Layer 11 of a small transformer language model trained on English Wikipedia (16 layers, counted from 0, width 128). Numbers have three digits each and are written without spaces.
A neuron's activation on a vector x is SiLU(gate . x) times (in . x), where the dot is the dot product.

Input weights of the MLP neurons that the questions are about. A number n stands for (n - 500) times 0.00083.
n19 gate: 555520501418534502520381553556448305627418575551553421538540575530322424564514383200529382379542865668439594328568644536285688449590280536485785643536501385364508520469612602456260432499611449551389361395399595772468855669554455435548331581511362576540466543569588346322744623548564236659592367535424467320664687386431516585280572521548358487331331262278491676397510632466902446841638
n20 gate: 208341454604266629642354624524749525414414304615655483659515815490639749467397455327399578392525619538445482329265456457452445532665420524636463511539622604639549121256545379696381625631453507615632348429495360556507490319546326624608501273517348645679613839355877523540275642315328622589355538492712308671465685448517676575564301475625521612447133455262244416731549630578372509601608
n45 gate: 485457281334590394521554535364486441339470651454482534673348412615572468632825441459461516488447528662334608694478721518659672299755462445493371583476623296602569231466571751665517509660449370432342507296511399364422364267457314572442648454438470709512530496644608595419605701591384503381546424575280474544436426334610491432642599742558632341638506527241531442606392363396340404454869
n48 gate: 335409302451523497755442315559368338436558577678116600688386658566434631381459600541662629294552487548487652524508140481426408346596622711544426416804537515799865371389602641422293544358445394533501740527706336713591542676421469912596497512480309504521539493596437570366502259225442464333655727405461615459569381518435315527302636594417659586371695573510891486560315444215622434406291
n64 gate: 687524553615661508436559610605460514584561581355629474335553589593806504401766281602422578219606391736417335404396430653397773439498596398862772365520467682736489654622654618366434300344293524600412372445506215638772264567486311559564588731293383759606662511287705356592331428494287276395661426584322291486655740549605450635342468455661396485453675515391255529467961389473196638347534
n80 gate: 595390554642408398681392455749574729628482444533611424544319616780483515400668544516472519498401494524487501279308588429555736585788477532524466460762466550598494575528619419296525206585519560786392509513300425346495549616659228206490454421450384510302476490321474636649409212568459446551666543304410521395547544472444159596621477410332604584224306637536289491583523634240681709501501
n87 gate: 359698422532716171621321500216641503423585519298536673423335708309476695114421535515599395599446378341550586526439498549475514530366201375569294776427573322440441599726582515185448605517419631501385335545480315540555552451652404453514577482329571509557315573534479249511365393612634606474629549418334449747429470286386446468380660561461464385533745554524702748568490561405720465508720
n94 gate: 576560610594386675411418437566793390570502715444456605472208585458484414262458584658489449631422713459396367282387728519233543686501345806687585513724392650436471513496691363461178462572559785678379489260261745560398492658470408789536536789544527386409569531574481502582447602490269516363478366468651334242484508222281371545774691542549571827534768326542355494326455500535566535636579
n105 gate: 551513454450508336470472599755438426552662499614276381427567464488356442548296395648559387370549589605533502361483704247447456523382316500571189441315767566476262489556611758393384545560355360651598301506474516564479374503469348505653374556353638441548638569687588226311751574537439524182523327391225448654444335587415366494519523525074327596510450583242762688418482705185392350533667
n110 gate: 209570655594592754244274601600402602713804674508631366626569355426504259381827258582671569665515652545636588346461569500459473247224196664503327570459398378546481516503491445521507599234582689408689658773561498331619765472544459547376482419570438436591696662494682335648467804437667846547462483688194424699401441739428578456644658827533509735163599612466398538644636436751478759556634
n116 gate: 500678207485456410687292382551616093416368601705525401586584556600666505545481692434627590665501390201793459475470760719296326358271465537491408535547679461455495485519707645510593508480419686461674609328483379366389644636483554459672589608516533536355508578480534546624586384595368796356389327641459505232680420468447457867439862541379662756429392452576555447510562339632528480515495
n169 gate: 347386180793396712353392523501495142571595491552399326468659734569671642459564396579654428546453549490672327109860470445454436601430655351292295460412524614467485485334576538114419654372562736409462586452471566369632371545357372467567487441695349699569729464440256392560490439429173441375482194490417526398356275521599553478604262561739352448556332508736483404640620827530293414480489
n182 gate: 371576379371371500554806400520397511404505356642519349506808640655437518454542467621235275384613514383559740401678403443537725168506474634511208287471573408276449837273393380641291945318409623403368530625565622492328522469424486427202755566579756445452322473453429554546289302497448201480739490593410552273447401472492201556535443451418456655401547545666485300606628714406513524384682
n191 gate: 396567604517471442495428416507506341458371474668424481818437523459405495511569298417914539519408661509588586496341269641598573579426516282456661454468623562582584479396591631704617406399543291762620417801537247646574298515358590347291626365612341626453538421464457664348305541558407201521764366549505568346554607665390361138275425421478424567470510475519569465467311435489384582667232
n244 gate: 632530464656473799372538590684481457429540421654534381410515628394372620451287553494301588427396447542494508440463431521425426411274642614559410387220521545517540385515222557692507385439726382650858551351884417463394598351675408356669510591578461481686486441451504525340411658390518474218701398516584515729312411568672411529368466701559656152601658391454544322368439566461383477409433
n269 gate: 573396560698276552626435287379600194369551576646623515609474554678605400440463548612471654487614551366449687149778491839722520558321626541686602658544613445595369560551557602572600394490490488639594666664567345552465319383438490437529503526385532576424540872846416359240062631630327418422362209689439554332798435388550477645528273614275556415260536285646596570528442506332494596581469
n300 gate: 619448660444574500439671386425507311285464681569475348306578631510709468538439389219745468636612472605608479635744126434459189598541491495595260648732354499441381660128721421355581109673687686680492446493661324619560694539500556338486463658781306469473561414425424353602815646618507463383327576684454780450502553625382629465597509272418325464507319436313581540634537684722564660625473
n311 gate: 400603358292679555406142332489329069527483596659382571611490593712636340712412296301481686539509380645583478504501249487449761505705182606342651572604587401396646577465411700760419238528572699537659524451597491421479523558636500649516437538338470546548586576592482392152732742604416438426334382418375305520708641601403384373700450581429679505771451445556369447354674568246616438530533
n19 in: 406684636533332467476392579592353502533533520371580605525471445497131478576594368295851231491603613458279738352694582613411601421391597378463518524329704470404692585549459666354462445665726713642608413333515553487732575424564280462319570321713511642306239492578514487626524387554533385636523581205488622636548510415611475523787834554459385673484091643467515500732431517425546742472638
n20 in: 498704476540497635586435594566418469484406552719276603521311520645626509448628523747418454540189587665241678456372430375507549641296442576601555365369374504353555605395437672659449535636288452391301346400364626366433587189400711523618477605734679700369536456611492625395653681467411671544388593474493458686862548582285669386444648371400477844314599533547794400226454385506465476587321
n45 in: 487498401570569264580514461426401572354391610446396685646465391180715265601688529431486459550430628784339665635526354575532727398527474544614634575488459340630345340545508694494368706543546675554520718246620562486516340455559187406371548361500472447502458414543521274459520457725535509415579389609334520611436233347541499531510596513353292556474271342266658635505584567334366469658698
n48 in: 149278516354320462222646439415363559222309547738445517612548606352358552500527712398646491564688431341415525556518499564453242588474634566562539536495446524375476351664660434391463534499541338455465574649632497632589356369646645419902418339378475649536189379405561450686316251271280373251496748278443789490526699576515418503434392530660801405536769325493477598258466716365515656232308
n64 in: 572252451451691503383514461189386320766178808758385549687444536327681377365307521623689484364625488645474455221778470424462879454424444347532328518694529635579462338462493425329451381685189592514507554588671485559422606294432091715665496512507209588765262595300789733700474471585562427147305645272520565765450651398558411738450959458328646741725621301534404482811719745804627726668617
n80 in: 554489820556345568487535622412449447563578537484408602701612514449173509232404533312285563511475635397634449320285291332778518356724592618616377492616709464734688422514529681411418446372477787494668504435466629563772553284425371466434291295614530660069402729760264455450596508518505474149523381444462493365499524527322625513649776403261595584582424726457320534450530580259607443435480
n87 in: 327404576458584597604421453380799392421315656627646632691411576570621369404503631349495493454152646656603418609420510616705615347345378324289379435567632182499450625480375451738502686758538334618457712430566229574445405437524530684711438645628340613432494493555648410436262299594584589671325559731584517584486561266537421394540572564655511456459668481388543711411651794485631458620455
n94 in: 145526399596405306616406616296635280523401693542390431503449565249373559349487695424279421396364577228467374571205624792584520306539253371313538645832695109556638492496500509355505424554439394442624538501638604665386635580502520359329538387613185429287414451412545648552499285563674706345500633666484446518586388182495427686366867561344328687599686342293413354299531331487554276656736
n105 in: 444256368472566304506792589411500356415586578411658455458216671539608726271582902467537596368436489226467282457475484505332571628370380574564444496598429493498376766316634752548635590591291595557464584537576401410522459525702469494393513392661643357452481621634651497051291538664638541363402309481496740541368525742440521573632514469532386520625584579636478645529459376479536430554713
n110 in: 229421671501475776173642461543336620519527412454555561869372265707492450279566433446315291502735419429695559194745612438464470524594461507548420502548425540236490216428348370752459593519543326348645280531465325733538554692388523795786361546549455495483546613386731594364325475518566574417312395494331581692427604701253471435351389629395222773569482485439579652406808426573252707456674
n116 in: 623718695521745552839498396588528728780469368604490273621620382401438543299554221419391586588464441262767419568358352705724493557615661208432550676579706559584370391387389652434437627533494339382540465435531398667421438546182526691598380460535311662299646664374580388546313560536629450492667766453449428475302327485541502718406541224503394581269221497550576422482635402356565736247434
n169 in: 395385470356410549192483518513348376493325685616514346581678418564362584622307459742531545473434893282461538260727577374493514574592438545469535271402653335537536354584585443408535634465313514639671578549576476497644488744466514669765376641322421347353444445566434550569525668512324314624450597258682658171498489442454500512358346449492686607666390537432552627500182435517506405236504
n182 in: 613431505526498545553414491504361511574344272379959825347619431471199402606588432380505801385417321486300216514442449554492421415799768801361713565374360295400463415374454305538563348691546366581424449616375576406587359498772347446496361454541438672779608445558791393434312326473286355579522619095654497751499839665634509513438464615492385379610659251459645346519554413634496599470635
n191 in: 467561444424629541341614424399513414464467536313428620402244359585544547482275455304288346618556408458294441377596668645495638624447449536698614553314173356428450355648539166365128404798500609454458366535425612705494754505545304419560469451621720385352610449471568509201519667558502530495628342452552285498347612294570569566606583686555401417621500584326837398369490595648504648334624
n244 in: 407499485368345564534599521646466642304348638491702470497526673621526489675525625497430335672422474334485681437605524145402549489645510395490282485376524485544352791453278308399872345716632800396841712246517534373599638529427513655700358492385332699886378487583523512368495304374507411602408590329512501557316641361524426591539639524427613530579557494420444354512341436447666287465405
n269 in: 424672433487595557539648374691519472635543547598457635314426615324495495340510446380458305735576453368298441492247384325401625644312267629266585465616625476348531537123514419410629140619507231387421445409409520265509567602720684529410482570565501540314662381448756439623626457457625709581650585289469557212468547332336362653512502474721571427544560641212346481593510698626554280621611
n300 in: 524513371534557468311361338483381585470579648405651635521571485274266503535713286380699804218537589594227441435422558385251613551526510679658423441428426509409769583360559395664389589320475510479585476435249654684538632526285504498435572128651434379533450571444537434405665478470615471546585500398474304472720109486383288507457558579684252556508407473508393332311531180575586479525711
n311 in: 554359553441740398443642461699360279362252383531627511676625590668687398604448429376460509514373524747602617591559301395553731674748621648641543400393580724631225517586487796434293505345571417691467612611503472498491489696458672488341394408616546587399537626715433616368556253702420462264459393695422691636467284418508547280440498180439614448328631566333027499384546544550607514646378

Each question shows a token from some text and the vector x that enters the MLP there. A number n stands for (n - 500) times 0.0085.

" Missouri": 385561475220486446434507487498526529574604396459524572598693553447523441291670735462556272458393560417497328518489482603465497551540566348423642409491333682332551430522488513635522461599347775377590633488333502557337491427454369401465519429536526477541558478555371548368527379509496582571648604526473500452293479605647454470546565433459533374621411532382359534659563558369594515469666
Which neuron fires most, and how strongly? n80, at about 0.54

" record": 424414448763459402595572492507437472587513391569504771624518391505580493440549783637356593620439563470650442576512521558339561451440354303551658419573448647626464400473308552559548629494443543466312618573458560460348490581600425487362385400396444280549472565598561496507440404463490559588557599551542467548453428523680522425672368487416567334655405432457437537478381492528549567433519
Which of these neurons fires most? n19

" overall": 539503458314514441538446489406461510568557520577504572684302374404652466557491702680398426633463619391550437508622517612409483480302562366571395458489339700528549391492295683449540644476372507352464670493321622547330461670374432369535347521612420585551435534505475539583472446594480405637448617528607520398334458484433688545569485316475546382533383453493438549555438631454555755573571
Which two neurons fire most, strongest first? n116, n169

"s": 519422533486577564508469516632416386416544439502629577671503269499521397584586760628354415627433471504457475645566471548357566406389436540542529454507529670446491433330188483505633577430488498266454618496449582628551480593522404454403441538427413459365533552498466542481397472395477499475518677359614430638522416651430473489614522543455576517544598358396515514702432578335593444462439
Which neuron fires most, and how strongly? n182, at about 0.64

" international": 436455566652521545547494420546467410401508410403532603627525436502569555529543862401460409544488459476627457560519329615474513404452527245375598438526250661520475442469298558446490595441417505408560584533506600599424597603571522520302397488565527417618414557636501516531575528482544437437474604607532494630318442481577514545577488383432618327566482537367416424658442456470470538506550
Which of these neurons fires most? n244

" as": 524692365564550533506505574564500448552521637527451454728454524496488397470389783539517460439591467504568424635564590518422576700364314514514446498603356614652565445516312455485366492390412528587433565663423575517474466622360613364367587360487360447560459475437564616539468395362416378550386551373672490462575490519441490580569578437494682391657353423285480509454481582426585432593566
Which of these neurons fires most? n94

" and": 490492583465598545499363476499449385519622593417416569562537561428579320468347892415423362531551618434535429549467568638362575568358428477433639429419421701398589437577334507526458474479391573553493492457449510553441402663365622555463553478493512546678510469490490485475483442386474403483525603441514555480539569502558722556617665529496501534505480388329543595606476585560568597431533
Which of these neurons fires most? n19

"2": 589479406445428344425295527514521529334525458418590732587411371492588465362616580463462465577622570550474359563561428552357588516427605516364655457545207616313390414539397546603461489584425595636617389596448515577339379589530633567535451502706398722546487569546489419547679555527476511483544696395570548582520186481522519440611471345455408480633437394420331501514539502513508669723577
Which two neurons fire most, strongest first? n300, n311

" the": 447656508567524540417484501563473463593798513477358505732496456474537479488434842517549504521454476369539463730490427514432593593553564240522579476571446692464482423455233544476567602438374603542518567604401616502513437555489693635549488439570494501549463466496495580578466530514492467546553499489477552545488530492541600462493502406486560326472457491428466538561548499330452531490474
Which of these neurons fires most? n182

",": 443592484529574515409442454513540470513430507504457497643479402591683366370457832515585498515382696349626463577570344516443412436390517328385570391517406790383525485526359366497584540522446572544576646587534490492394462686562548638481602397568439351570544461535414560523579412400432427495544610385609560558475483524556549454663626466502509334487622381459505541663507538548479474401545
Which three neurons fire most, strongest first? n48, n169, n80

" G": 509583542352663581431519432508654494502476449359661525571511406445327249553588770540519551451467545495486505573445560626620714647583473284347557484385232504484605456408396549628652487350371551549431542502375447506422451374524502509475594568465460338457445473509472524412532550412559455716512534512402469543468323604499592388523551547405591262522511577410501473639519621500579574614428
Which two neurons fire most, strongest first? n45, n48

" during": 545684545337460464478464495447447319451513505481512588717427392391614418505438777447392328516399424461667639602501536655370450520369344465524521480417386665348624286586301498566512541377428574496469593692389553652391509563317588422534541446491420549517520504591505565470457454447571334628451615470517514574570644467563636432615542357534496515468403483450544594615492529468583493616382
Which of these neurons fires most? n191

"-": 360389516358465446402499440535538437411490537483499434584587505501493483362638630431372483504514443386709396551523463543491597632397480317462692346536439690509376321511553535686618351450341590615527603533497376558536501576628684576433499487536404380613523512558397597400463433384470473495472545426503368580462165537549571445548558472456728278455418572391550627575654617589546388696484
Which of these neurons fires most? n311

"zi": 489557485427607421441519497548410446466599246399538514572592478347402499596503770421405561720451375556631578461564651439493677517516535314312387508437275539544422539442572433463496420435404522448649356413469523592566572618578501520549528332604418390538465593397584471241496584321500528488464450505507499482546414513559602566556505576463413449636431444316503345692653465509628512539414
Which neuron fires most, and how strongly? n244, at about 0.67

" scoring": 566447499354523449398497470563383479605334516522431631569443278522593575414527751657401563524428498550638517433662489668414557539445518311520527577364387747498555427544283519448593552428437594350362572514393641558261469701457392427453419442646414442375488561557503605616507562404377377621592646494534505410475483578505637351498544549457527530544442510257432534369430590486580591538507
Which of these neurons fires most? n269

" claimed": 419507493455416564573413453549501435628525402467463560708455474375632488641446808480298549523504501409529462475500449597332572621375287439361670476557395714510545386484321605451484608471425591457384523551384632589429565565388466530466498396518425420377466428533388473447477429478473590357442611411501475451560645604561712386546560394464477627491468393373477585611417582371554528646518
Which of these neurons fires most? n94

" captain": 443393526561581373509502502700470406527535417505450628742488281403434590474601796381496388714527457509559468528523430588447597613553462455419430452484456569397680487491339497480525583469499452367521479611309449552331399673393551340375485412508516550409316572614484541428545504576503387496528625426613387517454535482544550558596537356405519437445414463339352466661475527498559648585669
Which three neurons fire most, strongest first? n80, n19, n169

" As": 414579397499664692452445441454521410533560605415513495677430598332508418485406744537452434511467411442579504606630607593353608577325313483478602467544397558538474447457410428490415481392445644407346502679426618542521382635308557446339406381531561449508395543462605620431567372466445377658410578551687533510597540460382544572599574389535643475657499437260508491583460593423664446662412
Which of these neurons fires most? n94

" year": 628399547373521451408427364431605236529501413578483674542485335417533415491594741515395442617518446509554473539537448591396504398300472389451421454529399554463606352541332517465573635523397719356488561479364626477314449681343635325483388490491450630609516591583599358565586534636530444650481544434524467402451378498627437572580490416426558442442362403372393602533355641469485685496641
Which neuron fires most, and how strongly? n116, at about 0.81

" of": 431878630222524533382460356621680537520565459472651499482590518576319407498395647380489358544424451487497416557500399567478524633467507454502459376371356636435460490587352383579642439449392654689523592710395479442417495543439595542453426347564467411711465488735495472430586650402565448513601590468520510620428471458490543427473479321487745340444370500507464492766525443423470473546524
Which two neurons fire most, strongest first? n244, n94

"ff": 417515614677520396436684609724545436466342560475469522525515473515354524520557624665518522531429782523599342479661556405484593509539477506444616397551375588362570418301587592404358581411408455517399484613416422500399437483314484373330241497315496572564471310585477474338527594291400408560565686395604568569356420512513554341385654385607488417457472462352327509415406481483490482516428
Which of these neurons fires most? n169

"ol": 521688447277511474425589417672477431501532423534636522516521596493367350389671641484398441695422546462516650432599661691604647473530346401367508383511366443556278348466542494553540462652558355535338419533435552527427333487597606506464412466367443362372595485593441480297447608562489496604391570428691553376457390382637351595471361445539655442429449559435425429518657379540742568528547
Which neuron fires most, and how strongly? n269, at about 3.2

" Kosovo": 404511480638502510447465532628435495461641338376371599522597541413292422489450765432481420583581520538512571679552545427378464612528672229302542466451296656380501381553325443522423474518448633411516527501528523564507588508560494353482541494561508413522421349555458441327507540446505446632472659584312564456317400504619628424570613508402614396519422545319463666605559550405551581641600
Which neuron fires most, and how strongly? n19, at about 1.2

" to": 455519553545688582444440478518532380519583482496608536607474600531569501499373786497512411551434493495663468598570406517364519669255448504454442398399425751468523316499273488587559531440507578601609580652383450577451393558551416550416418402554443628594441501624453613537565489404411516551484513470547516557492593501588636459538646343518632402513343510370561555782365535472487568318366
Which three neurons fire most, strongest first? n244, n94, n169

"lan": 542580504373532441469608406496553529571578387467527584524435531489476550325521700382489495535406476539587512510469630519567625596532582407591405466455608568354354457563514427598433294549404462422555622545337392490447458597500535396436640169667486429516543517615459400269443593465645444512553527442371523475443233514574577545602631555374521312593510606297304485710648501377579480518521
Which three neurons fire most, strongest first? n105, n80, n45

" step": 809471603486669487503513451599361462523529295432537604735533420429438426373539689523323549628359350378568486718439504408401658629316296483439390564509377575443504465411566513397376677422348577383544588586526606513426425710446476431424609401406421408388396553552447528473413460615423544362474396370536513391553609533452567420654444514470448434521407486552363563451398483515632527398429
Which of these neurons fires most? n80

" first": 450442494568571441409485590474511500507581459437419640754437389369674450570517780509423512550532544503543551588568344636299466563380613338560482422614315670532606402339371668450528563512330490405549501554321635482434498553358698501380549435549528460447487514629533636428624505526528363507453442463500499448464565384572566567613434429460512405556311535495475503614419563476497559606513
Which three neurons fire most, strongest first? n182, n87, n244

"ip": 431432649973519521506483377739509533453533407371447538411533400531300393488436467719358528558399573536368524459639678559458569509595575569503424494397364657569418405405532492515526483470424636362417498603321475555442472642523458442453799486556314417579406386456389562528391613434561389552625681484485461495449352515584405479610532480486503378609445232217462428582383515422541597435655
Which two neurons fire most, strongest first? n182, n87

" goals": 637309500335508409443468531626392442487450501681497605529360323363429595396633655590436480600373586523516553547562545594423398365427547420532416427527344676560481449504273489434636512528444608419367361442344603609259532678506509549561324359438467552330451550474459437549482365501401384563342625353607460510412364437378558502495390411317612386622544501350389538534343483497709625516569
Which of these neurons fires most? n80

" baseball": 570451440587544331472495395558418497466538357448456610679387345438614429387549807518346446655482548493642484537566340560342586526457514327409593528465398786459491345462376565521528656492374650393552623697428494507370490634571424446462470423502446452414440495560478502486526362472458417632532612496676560495402505455485516398568533434518597416568480462354444592615461540522494637444606
Which of these neurons fires most? n300

"ade": 505537456429553490405554440397647377480456465643487511799496331501415407492564834550501410509428398450516516695549517475390639566409663528532458506474474656415388428462483496561480591450362383387481481532428548492321558689449503545447349512588464507495604607495474459353540585354516298577580530586527415572617440577407419655566523403520523397643381420408464550523398486471466515474499
Which neuron fires most, and how strongly? n116, at about 0.39

"ice": 406584507385456483310540337523551508389484498552524517674549435547463520526650740454490406631449758540637551487496331555558479508399567326382470464430272601627496419415466523480419534555349391387596524655559680618317438729462453359426635462388477430626389435596400589457673569371459464620527499463537547405440510497655507421588521443436523305590495423535400577521518487439607489309588
Which of these neurons fires most? n20

" women": 452318520531546420550422470622457322562537402549449543679525406480537428541542837569488363586422480604424527602376408614448566434447521463450508419461429665473529431561269513504687526455434631362615599544466594628440548545617382446476416404559505342540481546617491516499515434499498532616503549466568645532524461630568551421618519493402545237448452601352396538638374615524444374561585
Which neuron fires most, and how strongly? n116, at about 0.42

"e": 479570394322541328274419437401483443643673405516526513484588442523425485509546764473458440640581476477531519499496520455457522452541522381477425432515419545501438512514525432505563450578509570441497412447433486552310420546535569461458505371457407475431485460627401393124533549424490494517419511424386566509436221521457577644556578463508432272608416542295563452553634490474538503393701
Which two neurons fire most, strongest first? n105, n45

" chairman": 595364621520529528503451549579460315453585496395464616723572385564309434518558755382473346616532537515601413502629437560364645545537555305402619518463370580435493525437274499609485602303505528391425540537520482543445472598470475368321452378525497490452357506656613521401545537593526528554454491525548427646461512539545612464581638377371549405534392454346392557767488596516537627559676
Which two neurons fire most, strongest first? n19, n311

" in": 453758569413453566556431424563435372550575535399543485652400414494584409410621838324471436490386550400631524575557460600358536538454435436561561543481324765539486345542356457522493497415367517546525689613450536500401419583448520559549464388566402553595515454534383575391509366441516460448434592389495463539472584543500569347572587438506549398397404456419482615717445613493466542549447
Which neuron fires most, and how strongly? n48, at about 0.55

"9": 476462412371625461437509524454387308483580538513547588555532463348414455526602634515432465429617527509448452594571478474224467653529546433399470499459249607426356415538555627746479496215356830510481755568312600578501514396531577627588643430506438475487510520422327618478520465442448470501636641604726495555423401434511531341456480489377558552613344508533464569683505564379555470459361
Which of these neurons fires most? n48

" ": 430361539316458437515402418535426505556508448456443521730553368332564304536450741538381551571632390367513506515434379491507591653365259549496468480568333737425538327525467521508591587533443460439415627558412559522620327692540516500528510536488400517413470581447448443511463462442433465564604553503585500492512358498559663465838610478514487343502474504363561529595511602654524553439359
Which neuron fires most, and how strongly? n48, at about 0.38

"un": 410649473502565566493339446448607419397578296519477547529483386489260536585650706622385464479429327539610482428426575499472679624506467379435419336364473499241376448558632564381513493545398375533498627488467478538472495608351449453555513522724416405483529536513498364122518413509474594465382487471605526408651381442458493608608538382371547396574499494350397553540548512421521530648413
Which neuron fires most, and how strongly? n105, at about 2.3

" showed": 426516543397432553442464484540396475569498399466373575647458439440706484481408802576265527562441414491570509544428457635491566517436287438457531439468368790484551401512231549497522598488481582442442483619347636531334393550371457626469436478603477444485373461526404460539521486425386567455563584364526496512573628688638690411509549468524519548519441489347520537544415521378636594526445
Which two neurons fire most, strongest first? n300, n20